Layer 2 of a small transformer language model trained on English Wikipedia (22 layers, counted from 0, width 128).
A neuron's activation on a vector x is GELU(weights . x + bias), where the dot is the dot product.
The model reads these tokens: " |" " " " |" " " " |" "\n" "10" "9"

The vector x that enters this layer's MLP at each token. A number n stands for (n - 500) times 0.011.
0 " |": 498 462 523 482 443 608 513 671 449 526 552 468 508 502 465 478 415 631 486 507 517 657 543 573 482 575 538 488 387 502 506 481 424 621 484 501 529 636 474 362 468 562 146 425 581 589 502 477 566 418 482 562 531 479 478 471 388 433 371 555 493 631 451 443 456 465 522 671 591 506 468 492 455 469 396 355 512 556 402 531 517 387 499 550 576 424 673 553 465 603 475 457 608 507 442 488 541 610 448 283 512 431 501 476 493 509 470 672 541 480 510 478 526 603 388 622 530 527 508 593 585 388 571 482 453 371 270 491
1 " ": 496 518 602 581 453 542 489 568 353 424 516 577 439 358 505 461 440 342 527 521 605 440 580 498 493 459 603 431 464 573 505 457 623 434 425 437 634 536 554 365 493 516 4 500 743 559 569 441 394 462 594 472 627 496 452 358 491 512 340 538 490 643 470 559 403 566 480 590 494 497 596 450 439 387 460 413 501 503 341 384 463 254 501 480 522 494 573 737 507 253 494 454 652 487 452 549 481 632 397 272 491 601 674 478 433 566 485 684 485 468 494 559 539 512 362 699 554 488 468 685 726 366 524 562 704 381 348 440
2 " |": 497 446 555 416 407 678 489 662 384 485 516 507 478 481 501 472 457 495 496 510 518 606 554 541 482 563 575 468 400 472 500 466 420 573 464 466 537 642 515 374 459 540 113 484 629 567 517 495 447 397 500 537 578 480 523 512 327 481 339 555 503 640 447 483 466 514 477 707 545 501 476 485 405 512 464 387 458 525 390 514 484 333 493 564 539 502 610 594 475 497 484 407 610 501 439 502 523 525 439 288 520 490 547 471 478 522 490 638 503 547 576 518 503 543 406 708 494 499 539 630 579 429 566 510 483 445 352 482
3 " ": 494 518 610 584 450 532 487 562 353 419 513 586 447 361 501 461 437 337 528 520 607 446 585 498 496 451 599 419 460 567 505 445 618 429 431 439 630 536 544 369 495 513 7 502 734 560 567 440 397 458 595 477 628 497 448 356 488 511 329 530 487 636 469 557 409 569 476 590 487 498 599 447 443 390 471 413 500 511 345 387 458 242 505 480 520 498 566 725 509 257 494 458 644 490 453 540 480 649 401 277 492 578 662 477 439 571 490 680 481 474 500 569 544 507 375 708 556 491 470 693 728 365 518 568 711 374 363 437
4 " |": 497 448 560 410 402 683 487 658 379 476 507 514 477 479 504 471 460 482 497 509 515 608 557 538 481 562 577 464 400 469 501 458 418 574 462 464 534 642 513 376 464 536 114 492 630 567 518 500 436 394 506 534 580 481 530 515 321 488 329 550 501 634 447 487 467 522 473 706 538 501 478 484 402 521 475 390 448 523 391 513 479 329 494 567 537 512 599 589 478 484 484 404 605 503 439 499 519 525 442 296 520 490 549 468 479 524 494 636 498 558 587 526 502 535 410 719 489 496 544 635 572 439 555 515 487 450 366 478
5 "\n": 538 510 520 681 519 399 501 577 406 458 508 475 540 493 447 505 606 697 519 563 599 440 489 519 585 570 549 419 577 581 470 539 529 601 368 424 523 473 569 469 356 652 45 451 652 635 541 542 545 504 594 557 476 488 547 450 538 512 283 520 447 596 557 471 558 538 464 651 500 486 549 363 396 482 471 423 579 483 499 586 483 219 467 510 509 478 517 534 518 379 488 410 490 458 441 488 340 620 543 230 529 474 477 457 473 529 441 503 538 485 469 513 569 549 389 729 534 524 488 635 593 361 619 485 476 544 172 469
6 "10": 488 567 527 507 547 265 476 596 468 376 489 497 583 480 507 480 369 503 507 497 518 424 485 715 543 694 472 392 327 558 501 570 557 464 462 608 556 508 596 481 596 638 88 562 636 647 470 449 458 485 638 561 665 500 381 470 523 398 366 504 394 593 461 518 457 622 529 452 325 511 538 537 490 456 427 458 591 655 302 196 605 404 546 561 563 458 423 532 475 401 471 487 487 437 427 542 393 781 399 309 534 432 509 517 437 632 553 585 481 457 612 544 482 525 530 682 602 523 551 688 486 317 527 494 614 352 445 362
7 "9": 498 509 450 519 561 341 493 552 530 366 505 496 676 467 503 504 294 478 492 493 541 565 478 708 584 737 488 298 378 547 525 535 474 558 469 585 507 505 598 483 573 630 69 582 636 627 505 463 519 512 658 517 752 506 371 505 483 430 413 538 422 611 436 527 486 541 514 483 451 512 579 565 524 376 337 508 620 665 342 311 599 296 557 535 548 638 460 416 486 420 463 415 518 436 497 435 358 673 450 327 564 440 497 481 491 619 527 570 444 453 603 532 492 532 552 531 493 487 545 693 447 417 432 458 518 503 464 309

Each question shows the input weights of one neuron of the MLP. A number n stands for (n - 500) times 0.0008.

n113 (bias -0.120): 463 480 496 495 503 504 476 509 508 500 494 510 493 486 497 471 498 502 511 522 499 502 521 506 488 505 496 496 500 498 507 492 504 504 490 518 499 514 515 499 503 505 494 496 504 505 508 515 501 492 513 500 502 464 507 508 507 489 496 488 501 497 494 506 503 502 499 501 500 547 495 483 493 503 494 492 497 505 492 499 487 488 507 495 489 503 510 495 525 499 501 496 481 465 495 494 514 509 504 506 483 500 495 497 506 498 475 495 521 489 504 484 480 493 497 503 499 490 495 511 496 494 497 506 515 504 497 502
Its three highest activations, in order, are on tokens 3 " ", 1 " ", 4 " |"

n131 (bias -0.269): 414 399 341 560 517 603 459 500 492 463 347 581 445 442 313 521 347 338 535 477 641 622 413 577 415 553 622 470 528 563 547 661 705 309 369 610 562 372 571 487 620 506 622 619 381 381 323 449 436 584 542 506 339 450 485 382 497 460 566 469 544 518 405 624 421 651 563 461 581 634 458 730 625 500 470 483 665 578 381 354 620 500 686 503 574 333 433 359 619 476 429 458 471 564 369 627 528 516 518 540 603 368 440 681 535 532 619 500 472 608 425 440 601 401 541 483 490 362 546 474 458 528 562 389 534 314 552 382
It fires most on token 6 "10"

n506 (bias -0.275): 432 562 594 500 521 259 497 478 432 445 424 583 445 618 592 534 350 406 669 398 510 376 731 471 467 493 485 603 591 589 435 433 735 491 500 474 572 321 374 563 494 348 557 614 438 553 459 539 622 324 404 493 439 580 552 393 545 539 703 624 593 411 514 423 542 718 523 494 547 495 396 527 455 595 431 466 450 583 415 380 645 477 554 299 403 463 500 522 586 357 594 519 497 436 423 616 615 259 609 424 639 511 437 516 439 472 636 486 374 453 417 500 542 139 601 348 614 449 578 582 740 473 605 659 555 368 613 494
It fires most on token 3 " "

n294 (bias -0.253): 561 497 573 470 550 487 470 492 588 461 350 525 444 601 431 490 481 389 414 474 500 490 556 548 451 427 670 479 497 475 660 652 659 396 508 521 485 510 517 601 596 511 577 578 289 540 528 342 613 335 403 564 518 655 283 419 375 379 485 553 572 364 328 596 427 627 582 554 540 549 444 609 523 528 643 602 417 528 500 391 570 516 509 608 353 375 522 508 573 551 464 593 475 350 361 592 683 414 492 467 611 552 437 739 544 514 567 510 503 593 436 500 462 474 666 453 494 512 591 563 371 476 389 430 433 265 621 328
It fires most on token 6 "10"

n280 (bias -0.158): 497 491 502 502 502 496 507 511 489 489 538 511 510 499 480 487 501 497 485 507 494 498 506 513 507 509 497 502 497 473 505 506 495 510 494 504 511 502 489 501 493 510 494 501 503 513 518 507 507 479 511 491 500 522 522 521 498 483 504 492 474 516 523 499 501 484 515 492 492 507 502 488 498 508 504 510 502 493 499 493 505 490 506 513 503 505 508 492 496 484 484 516 513 499 486 501 504 498 510 494 509 506 517 520 523 489 474 514 500 511 511 488 504 512 495 500 489 489 505 499 511 481 488 498 519 499 499 507
It fires most on token 1 " "

n373 (bias -0.098): 470 518 506 501 492 501 486 504 503 499 492 496 501 504 483 492 477 505 502 507 510 494 496 513 484 520 499 504 494 505 495 490 488 504 500 496 494 509 512 502 497 497 495 515 506 493 515 504 497 480 497 496 491 498 510 498 507 474 497 476 507 504 516 496 509 501 505 494 503 465 504 466 503 503 488 498 484 507 488 506 492 500 511 507 495 504 504 501 552 500 518 505 492 466 503 498 504 497 497 506 508 493 508 503 509 507 479 494 507 494 499 490 507 519 507 510 500 491 508 507 495 507 507 513 510 509 498 493
It fires most on token 5 "\n"

n362 (bias -0.279): 611 390 521 406 480 522 475 380 565 567 374 396 544 517 455 392 479 507 319 586 438 419 581 525 541 462 679 592 562 436 566 581 593 482 573 342 539 497 484 592 421 405 554 645 434 441 512 459 560 437 386 571 309 426 626 517 439 649 451 614 379 443 403 289 639 547 582 676 594 405 568 456 368 604 487 438 447 548 473 493 670 520 374 386 466 666 523 576 618 574 463 397 487 560 366 523 545 388 442 476 492 409 471 667 399 419 380 488 566 609 490 415 478 457 495 459 568 500 512 521 643 443 586 366 432 553 497 656
It fires most on token 2 " |"

n2 (bias -0.160): 567 563 475 578 596 512 412 443 533 559 615 544 431 439 399 443 522 486 417 547 607 486 582 355 399 399 552 505 598 382 498 621 586 415 514 523 503 447 492 611 455 524 536 544 570 460 536 505 484 463 489 460 337 503 461 460 370 463 507 477 404 408 509 510 445 460 564 681 536 429 479 483 452 621 579 529 521 354 528 725 351 512 380 435 472 437 421 493 598 559 532 373 448 473 509 470 436 500 650 527 317 482 544 485 737 369 505 474 491 519 466 563 635 515 479 563 271 650 403 542 667 638 426 429 383 433 478 545
On which token does it fire most, and how strongly? 5 "\n", at about 0.21

n334 (bias -0.120): 494 489 508 496 514 509 481 513 497 498 512 506 495 498 510 489 502 500 491 523 493 510 458 509 492 500 498 485 514 498 492 495 500 505 499 510 497 499 496 500 499 491 489 485 510 493 492 505 498 495 511 500 505 504 493 501 509 502 493 519 515 504 492 499 502 505 507 511 500 519 490 485 499 489 494 501 499 495 491 498 514 500 493 496 502 494 503 507 496 506 491 498 492 488 490 496 496 505 497 501 492 502 501 512 499 498 502 503 517 502 491 518 503 501 507 502 510 488 511 504 501 507 504 520 504 509 495 495
It fires most on token 1 " "

n290 (bias -0.271): 635 537 415 594 500 572 487 567 561 670 613 546 561 495 497 376 425 416 519 541 638 444 555 390 460 282 622 738 459 465 606 568 744 632 276 390 426 382 518 559 374 402 483 825 524 536 558 554 537 520 476 525 404 453 369 407 511 552 642 583 425 637 554 545 548 594 573 565 489 560 522 549 433 542 378 566 436 330 500 608 415 541 473 447 403 357 368 516 560 383 565 367 317 417 533 566 461 321 347 489 472 508 435 509 584 576 585 487 479 492 516 557 585 467 416 531 437 442 389 578 615 586 508 458 411 257 537 582
On which token does it fire most, and how strongly? 1 " ", at about 0.43

n196 (bias -0.289): 461 525 506 462 592 342 595 394 393 440 519 482 347 484 568 323 428 212 516 476 249 494 654 526 532 425 491 472 506 494 539 781 703 533 415 497 436 425 469 540 625 515 468 803 451 440 587 417 641 407 473 664 509 589 582 577 529 465 492 629 536 426 384 638 357 379 444 561 525 404 416 621 644 399 546 608 416 673 520 400 518 534 519 405 515 613 325 398 421 505 666 495 392 507 506 524 609 362 387 473 552 352 432 598 482 557 497 487 478 405 645 410 557 534 742 500 615 473 362 539 474 586 567 507 446 348 557 488
On which two tokens does it fire most, strongest first? 6 "10", 7 "9"

n299 (bias -0.175): 595 604 392 569 708 578 385 320 516 500 641 435 737 512 310 370 500 376 606 513 615 577 493 593 583 354 470 688 593 500 522 608 618 530 500 521 404 494 539 618 420 562 495 579 493 497 388 591 447 538 515 610 513 456 325 390 516 442 525 516 391 515 522 395 513 612 604 500 418 556 521 567 475 651 419 646 479 457 461 536 582 546 421 586 497 418 439 448 568 537 363 493 318 353 615 614 510 497 481 493 541 407 395 305 497 508 655 390 526 383 510 483 440 480 452 433 399 416 383 592 419 433 609 500 300 328 435 534
It fires most on token 6 "10"

n110 (bias -0.140): 483 497 505 501 493 507 509 495 492 498 484 493 510 488 487 503 489 503 463 521 494 501 505 504 486 500 482 495 499 487 495 494 496 506 486 504 497 501 516 493 500 505 495 497 496 511 477 501 495 484 498 502 496 506 504 506 491 466 493 496 509 511 522 502 505 496 492 491 495 546 491 463 504 505 484 484 496 508 486 493 494 490 500 503 480 503 510 502 518 490 472 503 481 492 496 501 503 502 499 506 493 497 502 507 509 487 467 498 485 492 493 468 496 502 490 506 499 502 481 512 501 486 478 496 508 505 499 498
On which two tokens does it fire most, strongest first? 0 " |", 5 "\n"

n368 (bias -0.292): 496 433 581 468 421 370 515 311 540 607 578 431 489 520 310 510 379 320 456 439 494 399 715 440 638 352 530 598 589 634 525 573 543 248 596 437 541 467 440 591 369 382 432 561 442 440 347 470 566 517 434 479 505 493 442 471 527 556 572 592 476 523 529 486 476 421 611 671 635 390 623 435 457 508 497 618 455 362 500 571 344 424 357 370 472 561 508 553 395 624 610 502 442 524 378 498 619 528 520 462 396 367 508 523 575 395 509 498 540 436 444 420 410 349 614 533 582 589 598 533 767 490 707 560 433 589 626 580
On which two tokens does it fire most, strongest first? 3 " ", 1 " "

n459 (bias -0.200): 485 501 510 512 494 504 503 503 487 499 518 492 498 501 476 510 496 500 496 512 510 503 505 511 489 519 490 498 506 489 493 509 492 519 494 495 513 507 509 501 493 516 490 488 511 493 518 492 508 491 495 521 512 471 520 502 483 494 507 463 500 508 472 511 500 501 506 484 494 515 507 460 498 505 498 478 502 500 497 496 505 502 488 504 496 496 492 482 515 480 498 505 519 498 490 496 502 505 478 492 505 507 498 496 508 482 478 509 499 508 498 487 494 511 498 509 497 493 502 505 506 502 496 488 509 504 501 494
It fires most on token 5 "\n"

n37 (bias -0.111): 458 527 507 509 482 509 497 495 506 515 491 492 494 511 497 530 508 501 485 521 513 502 517 504 483 530 490 494 498 505 500 489 499 512 496 489 508 484 521 498 494 486 487 500 508 484 494 503 496 495 493 527 504 449 517 484 491 482 504 484 507 502 528 516 498 496 503 499 495 534 514 479 506 497 475 503 499 507 497 500 516 502 494 484 489 501 500 505 535 509 512 501 515 499 488 503 507 502 479 494 497 488 493 497 513 500 485 490 526 513 497 496 489 511 496 502 492 490 508 517 492 503 498 494 508 505 503 487
On which two tokens does it fire most, strongest first? 5 "\n", 0 " |"

n451 (bias -0.110): 492 500 523 502 505 500 472 512 500 503 497 489 505 498 474 510 500 497 537 503 519 501 496 508 492 524 483 504 498 501 514 497 498 509 492 486 509 513 492 502 505 502 493 512 499 499 495 482 494 491 494 497 503 531 508 504 500 491 498 482 504 510 497 513 490 500 501 502 505 456 522 489 494 502 484 479 495 504 503 511 503 503 524 495 470 498 492 490 515 495 530 508 504 503 514 505 490 497 475 500 509 494 495 511 503 498 482 504 502 513 498 477 498 523 500 508 515 509 507 508 496 497 487 522 501 504 494 507
It fires most on token 3 " "

n213 (bias -0.114): 538 497 523 499 492 502 530 485 487 489 512 502 508 499 497 508 510 503 510 494 491 501 469 506 487 493 509 504 490 488 492 499 488 497 507 490 490 489 497 501 486 492 490 469 508 493 470 503 504 494 495 502 505 497 503 502 500 491 498 493 493 506 504 512 495 490 527 497 496 497 477 501 492 493 495 492 521 497 495 492 512 498 512 491 514 498 500 509 492 491 478 507 499 505 498 496 478 497 512 492 514 500 513 508 504 491 508 505 489 509 510 503 504 513 498 508 485 465 499 499 507 493 497 498 505 506 500 480
It fires most on token 1 " "